Layer 5 of a small transformer language model trained on English Wikipedia (12 layers, counted from 0, width 96).
A neuron adds its activation times its output weights to the MLP's output. To switch it off is to set its activation to zero at one token and run the rest of the model.

Output weights of the MLP neurons that the questions are about. A number n stands for (n - 500) times 0.002.
n6: 593 547 780 456 472 406 584 464 447 465 402 515 681 506 568 378 485 458 634 566 421 576 371 385 356 447 586 574 622 471 459 510 518 462 634 533 492 402 517 539 433 394 535 586 475 603 469 544 502 503 556 453 471 575 584 441 462 416 491 572 448 496 537 514 502 394 475 421 521 550 482 601 492 388 359 395 504 505 596 490 495 483 460 483 438 425 549 461 534 572 543 333 546 500 474 531
n17: 552 544 563 569 316 584 500 576 441 561 562 364 503 506 455 483 484 551 645 447 506 403 498 479 424 623 691 437 412 578 383 340 414 410 461 462 527 435 518 489 373 452 419 464 546 428 357 492 512 419 517 499 595 514 577 431 526 469 484 492 601 462 527 627 565 524 510 417 428 515 575 627 587 462 549 563 495 598 507 424 425 433 629 560 412 536 556 578 397 471 437 553 520 552 507 584
n29: 455 554 527 559 503 520 526 623 490 225 531 447 513 439 504 487 557 465 505 454 617 547 511 509 482 382 519 663 536 368 491 439 472 529 409 534 485 421 505 494 677 422 489 474 469 598 539 521 461 421 557 495 646 365 431 592 444 536 640 406 547 415 637 480 495 439 427 429 492 573 533 505 481 516 425 403 509 501 562 525 505 325 401 670 593 445 676 485 572 469 484 486 430 579 434 608
n68: 446 585 465 554 602 361 478 525 464 363 400 504 494 595 584 599 442 545 365 590 535 570 542 584 337 533 501 477 492 509 555 505 524 580 537 447 420 388 416 550 423 578 526 444 519 494 562 541 588 485 532 590 491 549 546 465 367 517 437 516 405 547 550 501 500 550 444 440 316 630 465 514 480 519 621 474 572 532 454 459 438 516 448 758 556 650 585 324 520 458 397 316 396 482 587 465
n95: 592 515 316 508 623 456 574 528 482 687 486 614 523 427 448 440 453 524 604 558 393 509 406 584 462 563 407 427 432 393 566 525 465 506 538 471 536 334 500 296 513 588 437 589 404 539 536 540 476 626 707 476 457 428 432 457 480 447 490 547 601 710 379 545 452 580 441 519 528 495 615 435 431 478 490 509 490 582 482 528 664 527 392 509 459 407 426 511 556 448 495 491 422 452 526 534
n126: 541 469 524 609 434 471 406 532 528 656 558 497 406 446 410 458 531 467 472 454 525 564 449 461 546 499 548 406 554 547 461 478 415 464 491 487 448 605 519 503 591 432 471 430 568 511 542 415 454 479 568 388 497 409 568 633 464 464 476 552 482 525 396 538 533 569 449 505 473 504 458 462 560 445 605 514 578 611 404 500 558 526 494 499 432 589 586 490 471 507 466 528 414 547 554 518
n142: 285 493 415 474 489 564 495 539 457 500 528 504 538 425 521 694 404 551 542 442 490 478 455 594 445 427 415 501 542 504 423 428 576 549 604 472 463 496 466 501 461 422 485 545 587 482 490 500 570 479 531 594 408 464 474 611 454 437 578 439 553 523 559 391 451 584 605 494 559 516 650 481 570 412 611 549 444 396 529 429 513 532 502 480 452 451 430 524 505 449 584 447 465 596 545 552
n149: 591 574 444 436 401 558 617 509 641 28 432 543 403 412 392 506 492 483 484 553 559 275 395 530 527 483 558 565 552 544 577 541 559 510 541 365 402 510 389 444 484 581 591 533 468 587 656 539 555 524 511 483 479 424 445 563 442 673 599 455 576 539 604 369 390 527 444 454 537 415 609 434 597 563 406 657 481 570 480 466 590 538 513 567 580 416 514 503 531 549 380 445 506 372 416 532
n164: 448 517 493 468 424 645 503 535 522 438 495 453 575 533 446 533 554 480 625 596 508 546 501 541 411 533 417 417 597 476 468 590 572 533 431 395 492 414 374 342 571 615 399 544 531 513 442 554 335 375 472 352 648 500 611 522 633 512 420 606 492 538 533 551 504 633 504 501 489 488 507 415 433 504 453 518 477 378 499 571 532 523 497 498 405 566 472 505 439 511 510 470 408 501 525 663
n165: 548 465 462 504 492 588 418 467 561 710 478 518 371 512 431 592 479 619 531 361 445 550 478 509 519 445 367 524 509 554 370 523 520 558 467 578 499 439 482 453 522 481 497 638 476 432 451 424 425 494 348 429 439 456 494 609 414 581 578 479 429 659 465 318 503 447 574 426 581 497 525 604 541 545 507 469 688 599 461 507 479 534 475 437 491 529 530 616 647 418 486 568 478 433 543 454
n186: 348 535 450 522 411 469 512 456 592 732 518 539 616 354 442 408 466 365 459 542 414 607 382 567 539 487 402 539 422 590 635 447 534 463 458 530 471 514 635 496 462 477 558 596 572 505 559 404 450 522 528 333 575 581 385 552 625 496 532 391 621 368 445 483 466 510 637 505 543 510 378 288 468 302 501 381 488 535 567 596 673 378 406 548 654 500 580 561 514 556 550 460 601 522 478 502
n212: 592 462 407 428 438 509 526 455 574 596 593 492 482 469 437 410 540 364 549 488 534 443 477 521 636 475 535 525 476 529 465 459 474 627 547 548 470 466 458 574 578 522 431 566 465 579 463 499 374 429 490 474 418 616 478 470 477 505 542 431 578 450 559 458 608 474 515 560 498 501 392 498 414 486 490 403 451 527 489 587 413 499 524 500 542 496 674 460 430 548 513 520 573 544 627 406
n213: 418 513 537 464 505 504 445 540 461 501 455 435 618 599 475 643 580 511 575 490 407 465 567 477 413 609 491 427 540 576 521 385 511 509 402 717 445 525 421 564 451 476 562 407 520 537 504 454 546 418 495 534 456 531 536 543 551 475 421 458 480 530 331 497 458 393 623 463 437 525 483 473 537 474 564 424 522 426 596 473 550 436 475 524 522 556 422 381 535 506 498 668 514 511 517 494
n219: 417 513 526 467 526 565 466 501 440 377 487 512 479 476 646 593 431 543 477 467 475 432 461 615 455 530 568 553 473 521 470 442 630 545 392 496 455 511 511 469 462 456 476 441 532 493 399 517 637 477 442 546 498 511 494 426 542 668 426 527 544 486 525 489 516 583 495 475 440 459 551 573 607 492 536 394 402 523 592 497 450 478 433 633 440 484 506 421 612 499 512 503 476 470 425 610
n223: 497 629 403 621 578 469 600 512 621 601 505 451 502 391 568 491 460 627 404 564 487 512 578 633 508 404 479 551 478 583 434 525 443 518 441 508 507 499 542 508 418 445 561 432 453 426 522 519 536 521 404 608 525 500 493 530 420 502 622 509 512 683 463 554 535 554 414 525 432 486 600 450 559 511 469 563 502 340 344 393 482 471 510 601 456 394 462 384 432 573 515 600 459 335 494 401
n253: 511 477 592 530 548 470 565 480 510 450 476 570 535 427 533 440 445 614 434 570 571 554 499 497 473 432 391 451 564 623 381 443 534 518 459 613 534 612 501 479 495 449 573 578 508 458 487 496 416 521 380 465 695 451 708 479 441 543 440 525 467 513 469 563 579 491 433 523 480 553 560 434 474 454 479 495 484 313 549 475 473 570 402 450 415 466 536 567 539 482 553 604 447 510 503 462

Each question names a token from some text and the token that comes next. It shows the activations a of the neurons there, in the order above. A number n stands for (n - 500) times 0.0051.

Then comes g, the gradient of the next token's log-probability with respect to the MLP's output, scaled to length 1. A neuron's effect is roughly proportional to its activation times (output weights . g). A number n stands for (n - 500) times 0.00085.

"19", then "96"
a: 480 546 646 555 471 807 468 822 486 500 500 544 844 473 480 565
g: 390 493 425 675 348 508 451 622 466 543 489 560 642 356 561 596 633 550 434 441 423 646 378 496 372 507 566 747 514 365 547 510 677 667 530 447 673 268 562 403 450 445 507 360 704 282 515 459 450 532 581 581 545 617 502 393 588 580 376 504 461 580 536 384 540 254 599 468 333 398 359 460 304 481 485 467 551 485 675 590 518 635 567 398 387 625 267 422 373 436 635 789 284 901 549 350
Switching off which neuron hurts the next token most? n213

"hy", then " ("
a: 494 472 470 500 500 500 471 469 496 467 483 497 488 486 677 494
g: 455 553 386 550 729 572 407 566 323 531 511 695 553 529 618 587 605 483 605 705 391 483 558 480 787 500 481 542 374 543 631 308 494 281 379 572 787 585 574 632 475 514 318 319 749 401 433 370 369 459 460 710 320 458 424 604 389 418 470 576 600 356 432 681 637 517 691 437 485 567 431 501 416 580 677 618 396 293 376 421 409 508 604 420 267 453 578 298 592 402 367 507 473 494 611 326
Which two neurons, each switched off alone, lower its probability most, in order? n223, n149

" exp", then "ected"
a: 468 625 469 485 611 472 500 496 482 467 470 475 483 467 497 496
g: 433 529 607 445 466 567 420 512 273 440 567 319 345 582 216 572 735 516 474 382 530 482 463 613 618 350 279 732 631 604 655 540 708 422 461 502 451 488 520 460 549 550 446 310 722 580 414 580 603 402 434 325 446 356 597 718 600 468 602 442 482 359 629 357 342 673 382 373 292 342 558 555 582 710 588 680 444 672 486 522 487 476 403 519 387 306 526 457 507 611 310 631 472 529 747 550
Which neuron, switched off, raises the next token's probability most? n95

" for", then " the"
a: 492 499 472 598 496 467 469 478 467 570 514 497 468 564 475 469
g: 591 559 297 667 537 380 461 467 427 511 533 493 542 315 611 570 446 418 286 682 666 579 438 423 327 683 435 461 671 695 464 580 522 503 264 479 466 397 650 396 228 252 303 739 523 410 488 721 536 619 553 558 347 504 440 576 443 406 581 424 584 484 505 644 778 545 527 424 314 588 704 574 349 546 455 698 459 585 373 272 533 367 546 559 519 678 463 371 605 468 508 659 402 501 465 398
Switching off which neuron hurts the next token most? n68

"w", then "ant"
a: 688 490 500 482 500 499 700 500 469 495 500 512 499 500 495 491
g: 640 443 315 380 632 402 710 561 474 524 583 517 569 594 373 758 426 420 551 508 604 384 608 538 386 538 466 452 322 700 260 303 596 376 588 542 306 455 603 602 530 567 538 518 510 674 549 650 410 489 483 455 608 487 496 240 448 510 237 266 335 410 456 462 617 413 342 398 537 661 405 602 350 387 527 555 564 481 650 558 687 587 188 605 580 556 496 781 591 590 498 620 510 342 575 410
Which neuron, switched off, raises the next token's probability most? n142

"ed", then "."
a: 468 471 489 481 540 487 526 491 467 489 548 480 482 484 475 474
g: 505 634 466 424 505 554 585 642 597 516 581 564 566 412 263 238 643 511 351 546 373 635 588 470 631 402 154 515 572 600 476 895 596 347 547 469 671 601 574 412 442 456 616 280 605 600 384 531 468 431 379 408 414 467 442 588 421 519 498 487 495 331 398 548 479 491 678 467 716 573 435 491 306 317 719 340 506 683 541 353 462 529 486 549 440 549 326 403 473 528 503 644 702 582 621 272
Switching off which neuron hurts the next token most? n186

"ing", then " her"
a: 468 493 468 493 537 479 518 491 485 473 761 514 500 746 475 484
g: 586 447 486 481 372 591 711 546 705 516 693 594 409 767 443 488 570 214 470 393 544 691 706 620 676 485 304 436 503 298 311 769 522 376 434 504 546 499 335 406 534 423 332 606 625 414 440 256 671 445 515 517 575 602 522 420 426 489 332 588 473 433 477 567 376 391 537 605 582 498 418 490 441 437 780 273 541 554 478 457 598 346 392 321 501 621 660 586 274 445 623 516 597 603 495 437
Which neuron, switched off, raises the next token's probability most? n219

" ", then "60"
a: 493 500 469 488 496 693 467 478 485 486 500 494 617 467 474 494
g: 453 382 480 360 469 524 646 768 468 524 484 499 771 259 511 468 535 586 431 762 540 492 511 561 654 573 503 485 509 575 471 792 619 510 589 563 400 460 568 468 213 741 519 458 321 570 468 400 429 482 578 590 518 557 656 649 412 461 551 516 402 371 398 309 451 517 432 382 732 445 414 257 501 307 447 577 531 672 226 603 363 445 399 460 271 518 326 623 447 552 533 373 518 714 581 591
Which neuron, switched off, raises the next token's probability most? n213

"w", then "u"
a: 615 481 500 484 500 493 598 500 489 495 500 471 497 494 486 495
g: 506 538 470 524 379 784 328 250 621 560 677 662 366 422 406 501 222 520 559 350 561 488 508 530 389 568 528 589 437 475 406 437 623 653 147 556 621 752 515 348 512 538 643 600 586 694 505 368 689 347 577 614 738 379 479 438 455 543 306 580 533 427 615 544 462 513 438 570 520 582 615 782 437 549 448 337 420 450 581 398 636 441 605 392 468 431 564 248 521 382 517 379 379 406 568 477
Which neuron, switched off, raises the next token's probability most? n6

" name", then " for"
a: 496 484 468 497 467 468 471 470 480 475 479 467 490 467 758 499
g: 501 373 457 489 537 501 848 499 541 513 621 490 594 549 532 340 589 635 742 531 545 501 476 736 682 596 571 587 708 441 422 154 414 531 581 405 395 626 267 756 428 349 731 375 424 635 461 224 595 531 426 514 413 563 314 390 604 471 408 375 478 488 556 376 690 398 425 424 472 521 445 573 345 412 464 476 671 423 247 597 507 587 451 466 483 581 504 520 643 500 455 593 335 435 358 595
Switching off which neuron hurts the next token most? n223

"le", then " l"
a: 496 481 482 467 473 792 485 496 551 490 500 494 467 766 485 500
g: 425 548 556 696 264 511 497 354 518 664 517 418 520 362 374 461 556 372 558 395 308 371 533 589 649 438 420 377 396 532 657 385 612 674 635 371 461 459 531 653 682 692 620 433 397 496 749 569 563 462 482 675 214 635 495 457 648 356 445 511 579 516 303 549 319 496 663 522 616 495 532 260 533 284 573 371 539 698 607 515 481 625 633 503 324 471 755 326 397 536 554 356 497 549 512 310
Switching off which neuron hurts the next token most? n126

" had", then " been"
a: 493 482 476 467 817 467 498 468 675 566 511 816 536 484 509 531
g: 593 420 763 604 619 670 626 647 318 278 398 549 668 651 696 578 578 584 621 394 216 390 785 488 331 403 494 438 529 214 461 547 445 525 351 493 369 484 539 470 423 440 362 447 624 551 471 671 350 357 574 542 636 465 491 538 637 505 589 415 559 468 535 585 523 561 392 572 539 579 591 483 424 413 465 154 519 349 551 724 565 536 645 313 278 441 446 402 578 371 629 422 439 581 510 541
Switching off which neuron hurts the next token most? n164

" She", then " forces"
a: 748 474 477 478 489 500 498 485 467 516 494 919 472 492 486 495
g: 350 626 357 515 248 502 883 382 582 498 545 451 514 405 567 418 559 419 490 353 535 551 376 645 664 356 544 462 641 723 333 554 520 293 616 405 553 599 372 391 412 572 605 464 324 547 470 411 611 501 463 403 343 392 606 453 493 486 579 520 377 531 475 373 597 683 779 395 548 482 461 414 570 621 359 586 444 658 478 463 384 524 491 448 381 365 415 768 848 626 341 460 622 655 513 412
Switching off which neuron hurts the next token most? n212

"har", then "ug"
a: 481 471 490 496 497 467 467 467 577 496 499 473 467 476 495 472
g: 440 496 499 558 423 542 563 534 613 510 533 632 654 514 523 443 593 475 484 532 596 588 249 513 406 303 609 636 678 605 640 482 527 540 343 527 445 619 613 367 624 402 518 664 525 531 532 367 571 423 380 336 549 792 575 441 506 595 537 816 709 508 445 368 532 647 403 465 564 634 431 454 514 543 235 385 438 617 369 565 684 312 325 428 497 483 391 330 524 224 635 256 548 207 460 340
Switching off which neuron hurts the next token most? n164

".", then " Sar"
a: 485 474 468 499 554 473 467 467 467 811 702 717 484 467 468 469
g: 478 616 763 407 448 454 501 389 733 495 426 496 378 601 540 309 594 345 647 493 355 536 576 450 502 642 714 411 711 346 563 554 612 582 614 450 438 265 366 563 437 554 489 593 416 406 328 478 500 410 260 493 379 501 450 632 558 297 455 379 449 539 589 715 767 396 364 659 427 634 402 709 529 502 667 526 466 540 731 318 520 499 344 631 551 449 379 292 508 491 393 688 471 319 619 536
Which neuron, switched off, raises the next token's probability most? n186

",", then " she"
a: 605 521 472 471 474 485 493 474 496 845 469 618 476 481 514 482
g: 432 481 491 692 588 580 475 551 409 385 384 565 532 768 495 569 406 312 695 465 642 639 605 507 406 314 294 508 326 297 583 526 287 425 523 389 360 484 360 272 552 378 344 490 426 477 547 497 541 488 563 448 416 660 517 623 658 419 279 650 612 480 588 493 303 513 432 643 669 517 553 412 565 440 713 222 680 757 626 346 457 559 460 413 581 408 652 471 719 380 603 609 497 576 475 579
Switching off which neuron hurts the next token most? n165

" could", then " use"
a: 487 487 468 468 622 499 495 475 488 525 783 765 477 638 469 468
g: 519 596 513 599 550 561 600 416 607 520 320 580 187 757 298 407 567 697 429 579 425 420 391 339 351 466 279 485 520 382 470 550 519 615 549 551 588 450 731 576 454 420 680 529 497 752 358 477 477 685 494 475 444 521 581 515 314 500 780 306 572 480 460 462 523 397 504 594 371 765 665 354 496 551 521 711 507 231 563 593 397 510 377 547 383 499 365 667 463 660 415 470 531 378 497 307
Which neuron, switched off, raises the next token's probability most? n219

" that", then " child"
a: 470 757 470 470 955 469 500 481 490 665 547 569 482 470 493 480
g: 646 449 558 303 431 456 416 546 590 464 514 611 425 555 471 510 616 472 565 392 230 405 607 689 787 597 452 324 337 378 360 375 643 423 659 529 600 573 372 315 479 592 457 682 603 484 509 467 433 438 318 528 734 489 539 489 350 669 440 541 708 635 477 562 472 446 250 564 718 464 445 335 433 541 218 340 571 634 611 726 610 400 617 446 530 304 438 593 469 557 438 473 643 324 495 628
Switching off which neuron hurts the next token most? n95

" s", then "ave"
a: 475 471 473 500 500 495 467 470 499 511 527 473 503 467 482 570
g: 469 580 583 535 448 336 424 284 461 509 581 511 608 379 204 538 395 309 315 629 451 588 559 644 406 760 587 530 344 621 279 657 459 593 655 513 675 406 487 638 485 481 676 769 657 383 376 527 563 468 422 405 573 424 606 388 508 517 253 543 385 511 450 355 468 404 295 347 435 440 465 666 740 426 441 627 553 420 483 546 485 653 364 635 396 679 537 315 441 544 626 637 487 692 554 524
Switching off which neuron hurts the next token most? n253

" P", then "em"
a: 805 497 484 499 499 495 480 472 467 500 500 483 487 498 486 467
g: 679 773 404 548 710 577 326 301 633 511 573 314 573 542 404 441 486 560 367 443 586 404 359 184 482 389 518 512 528 677 517 649 791 539 366 546 358 470 393 489 169 324 317 560 508 579 412 622 459 444 349 472 433 559 532 494 510 564 624 486 421 517 579 541 382 341 696 396 454 645 779 503 630 502 373 561 495 493 461 426 571 564 754 440 524 419 428 387 620 605 418 520 432 720 531 532
Switching off which neuron hurts the next token most? n6

" cent", then "red"
a: 498 468 483 483 469 494 479 477 482 475 489 498 469 470 467 498
g: 412 567 385 820 398 467 248 522 420 502 510 438 477 489 577 673 605 635 568 496 443 519 599 422 505 733 468 501 359 428 403 510 299 473 435 512 553 489 477 502 563 615 460 557 289 606 411 783 573 410 587 423 571 262 572 533 561 838 578 463 635 455 584 620 665 459 328 502 553 542 543 445 390 466 408 449 482 557 430 278 122 509 322 464 661 336 357 612 507 474 354 627 482 718 615 553
Which neuron, switched off, raises the next token's probability most? n17

" child", then " from"
a: 467 611 495 468 561 467 471 495 492 497 467 468 480 480 469 496
g: 681 502 719 549 562 628 421 448 593 507 600 507 590 537 467 450 691 601 540 555 557 562 315 625 408 667 715 489 405 568 375 329 782 566 566 525 647 610 736 511 257 442 665 507 492 504 587 282 544 468 426 354 328 391 482 378 451 497 429 362 574 486 468 650 609 529 61 348 248 562 439 491 446 382 419 548 331 441 240 515 524 530 511 355 507 456 723 531 531 478 551 468 608 526 539 426
Switching off which neuron hurts the next token most? n17

" seen", then " by"
a: 471 467 479 496 744 499 468 492 475 629 509 470 475 467 630 488
g: 636 609 354 679 250 497 691 721 417 508 520 622 652 452 648 398 475 489 485 710 682 710 383 500 608 400 404 401 514 481 385 452 339 500 590 530 725 471 583 641 435 354 498 323 484 414 325 283 399 606 464 627 494 330 306 399 445 446 706 690 457 250 506 567 682 613 290 560 627 318 574 607 582 585 570 586 412 349 359 438 386 412 466 574 584 587 507 467 378 496 506 461 352 518 673 560
Which neuron, switched off, raises the next token's probability most? n165

"C", then "are"
a: 493 487 467 495 479 490 467 478 496 474 500 480 488 493 485 692
g: 564 767 527 438 566 495 323 306 550 369 390 622 384 463 602 460 585 366 442 619 341 580 654 669 370 596 391 555 418 473 381 544 424 537 473 562 563 468 431 605 502 460 620 584 354 395 459 606 485 720 600 403 616 582 583 496 424 278 405 535 661 577 408 586 569 451 362 690 538 593 347 555 444 392 297 643 795 607 619 332 631 564 465 298 624 436 624 464 587 490 171 271 690 465 312 464
Switching off which neuron hurts the next token most? n253

",", then " who"
a: 472 467 468 471 469 471 544 467 483 727 495 509 483 467 632 474
g: 504 360 605 320 582 649 541 421 547 425 710 736 296 560 483 560 559 362 643 297 544 606 284 546 556 478 485 563 354 573 640 471 389 278 546 514 497 657 418 365 512 753 343 376 360 550 576 433 475 544 419 534 509 278 492 529 715 626 295 564 411 667 538 534 560 364 360 410 556 323 469 677 382 535 729 586 532 303 590 689 543 627 383 345 527 439 489 285 430 689 505 424 499 508 639 647
Which neuron, switched off, raises the next token's probability most? n223

"20", then "25"
a: 479 472 640 471 471 598 467 729 471 499 500 587 802 467 496 853
g: 338 419 432 389 816 539 632 639 777 452 426 571 433 344 507 693 454 433 641 376 426 463 563 363 401 611 466 582 458 439 488 498 310 467 527 416 363 548 478 301 605 423 562 479 319 734 504 302 502 566 552 574 435 502 424 599 472 561 447 570 499 549 525 610 791 640 779 617 417 418 524 610 612 703 345 539 478 581 470 452 481 322 373 275 646 501 479 309 660 460 395 326 403 395 747 456
Which neuron, switched off, raises the next token's probability most? n253

" a", then " sp"
a: 479 500 475 484 467 471 493 467 488 500 675 496 467 593 482 487
g: 583 561 586 531 472 343 296 449 314 600 512 527 679 306 512 284 578 225 577 288 424 674 587 467 490 616 441 526 608 539 614 682 513 696 594 425 504 486 443 518 419 565 603 799 443 584 710 442 464 555 611 350 504 320 512 340 388 602 376 515 557 395 446 375 623 542 611 625 610 463 589 309 624 540 733 290 643 490 393 396 302 549 365 494 491 273 573 366 304 414 539 548 531 660 582 581
Switching off which neuron hurts the next token most? n186

"19", then "97"
a: 470 588 683 542 468 800 467 843 471 500 500 535 830 467 477 586
g: 476 476 494 719 429 463 541 533 327 561 457 446 690 517 481 534 674 563 419 361 443 676 458 453 496 359 426 653 505 487 547 501 559 607 493 501 617 278 528 374 441 476 432 482 683 322 514 399 468 618 635 585 489 692 484 449 524 518 406 589 432 388 407 413 549 277 687 479 438 427 250 527 396 506 629 475 495 490 783 550 520 636 622 332 461 558 252 451 336 462 569 839 255 900 514 364
Which neuron, switched off, raises the next token's probability most? n149

"s", then " within"
a: 495 774 483 486 515 499 480 471 475 475 811 491 684 527 479 468
g: 623 676 381 428 577 627 323 441 559 557 429 382 436 420 478 388 443 616 428 361 568 537 564 611 346 756 693 429 443 643 491 405 484 610 557 466 451 481 374 407 519 516 576 578 940 455 567 461 276 493 369 683 252 555 344 373 487 544 492 517 437 260 399 413 704 398 333 458 546 626 574 347 425 438 428 602 592 596 533 561 363 407 793 588 543 463 449 573 387 560 574 473 602 442 427 799
Switching off which neuron hurts the next token most? n17

" in", then " H"
a: 482 494 486 488 491 677 482 493 499 515 514 478 493 468 467 489
g: 489 531 541 427 490 347 524 545 659 585 585 583 270 326 291 369 500 178 675 609 733 485 491 562 660 395 423 335 512 436 535 693 484 502 634 542 654 304 624 539 425 550 489 492 275 432 527 558 316 387 567 528 492 648 535 527 503 520 329 414 544 162 624 420 693 481 572 601 556 587 462 325 537 495 362 564 500 530 464 550 553 413 648 471 357 689 477 505 433 686 220 621 507 612 753 450
Switching off which neuron hurts the next token most? n126

" that", then " a"
a: 481 630 478 489 889 468 500 474 492 473 577 755 498 480 468 471
g: 592 568 318 415 643 493 623 495 461 498 239 619 609 393 430 460 520 215 688 412 545 373 401 478 654 647 631 427 591 635 547 413 502 395 602 474 464 365 708 593 506 325 546 753 569 648 142 486 610 482 652 725 263 514 596 481 433 446 475 364 329 654 471 646 460 518 742 378 349 400 645 442 503 685 504 620 491 539 390 409 591 426 532 533 414 438 298 550 570 371 509 414 487 396 562 582
Switching off which neuron hurts the next token most? n95

"b", then "ie"
a: 474 569 500 500 500 468 619 500 468 467 500 478 589 467 493 540
g: 528 480 600 579 440 258 555 858 494 385 496 688 429 583 522 544 588 750 309 407 436 552 529 759 310 602 431 521 658 640 391 437 532 594 313 575 479 574 430 478 789 559 547 368 480 425 409 264 518 277 633 492 304 490 564 405 545 596 488 317 657 533 768 386 476 420 429 452 488 596 560 422 623 537 425 437 697 415 469 324 505 404 471 357 389 449 317 550 483 582 342 621 443 562 635 566
Switching off which neuron hurts the next token most? n213

"19", then " on"
a: 631 507 495 472 498 551 568 480 487 482 500 490 579 486 495 485
g: 445 258 434 540 421 513 523 274 505 519 490 322 324 715 495 577 593 525 607 273 561 653 537 667 491 583 736 65 301 544 499 508 522 614 460 596 529 581 477 482 500 612 593 705 635 623 608 370 426 535 555 582 509 369 498 302 493 424 473 625 492 472 615 546 741 341 316 665 401 319 392 534 525 606 476 451 341 221 523 657 512 473 601 522 435 363 566 494 398 513 624 607 472 651 408 532
Which neuron, switched off, raises the next token's probability most? n6

".\n", then "-"
a: 468 500 467 469 472 495 469 473 511 695 701 497 522 470 690 467
g: 395 557 497 315 561 452 376 421 785 473 397 553 711 412 343 630 620 392 363 344 365 493 489 363 423 403 452 379 482 429 512 460 493 860 547 456 684 398 404 511 522 507 529 735 423 614 615 661 303 425 242 443 515 557 481 613 334 573 638 624 452 614 597 675 654 405 583 438 730 646 355 516 403 445 654 457 513 401 725 478 586 261 607 641 407 564 434 414 445 542 501 496 290 527 559 432
Switching off which neuron hurts the next token most? n165

"ve", then "er"
a: 482 467 507 467 495 489 475 481 481 515 476 633 500 490 468 472
g: 379 491 468 288 553 313 400 424 657 483 626 622 472 494 456 437 378 403 253 468 362 426 267 700 537 497 462 652 600 594 473 317 396 650 545 545 528 664 318 434 499 474 494 496 445 662 475 543 322 549 541 599 416 378 450 608 455 380 532 463 285 720 532 457 337 265 408 594 400 705 576 494 504 626 647 569 359 359 520 596 628 543 548 751 870 493 557 689 664 402 640 460 613 416 526 437
Switching off which neuron hurts the next token most? n212

"ations", then " occ"
a: 475 627 479 495 474 482 476 477 471 590 478 582 524 481 665 467
g: 578 553 378 422 532 473 596 509 522 508 460 329 728 644 533 562 531 417 581 401 489 541 539 721 350 511 511 555 379 599 388 707 607 546 396 421 497 360 454 358 365 703 642 578 662 476 332 343 393 547 594 587 236 451 217 557 317 653 557 392 416 829 521 486 335 455 673 566 509 543 412 364 706 687 521 338 565 811 418 580 477 511 575 426 434 420 280 626 473 471 332 415 511 493 581 453
Switching off which neuron hurts the next token most? n165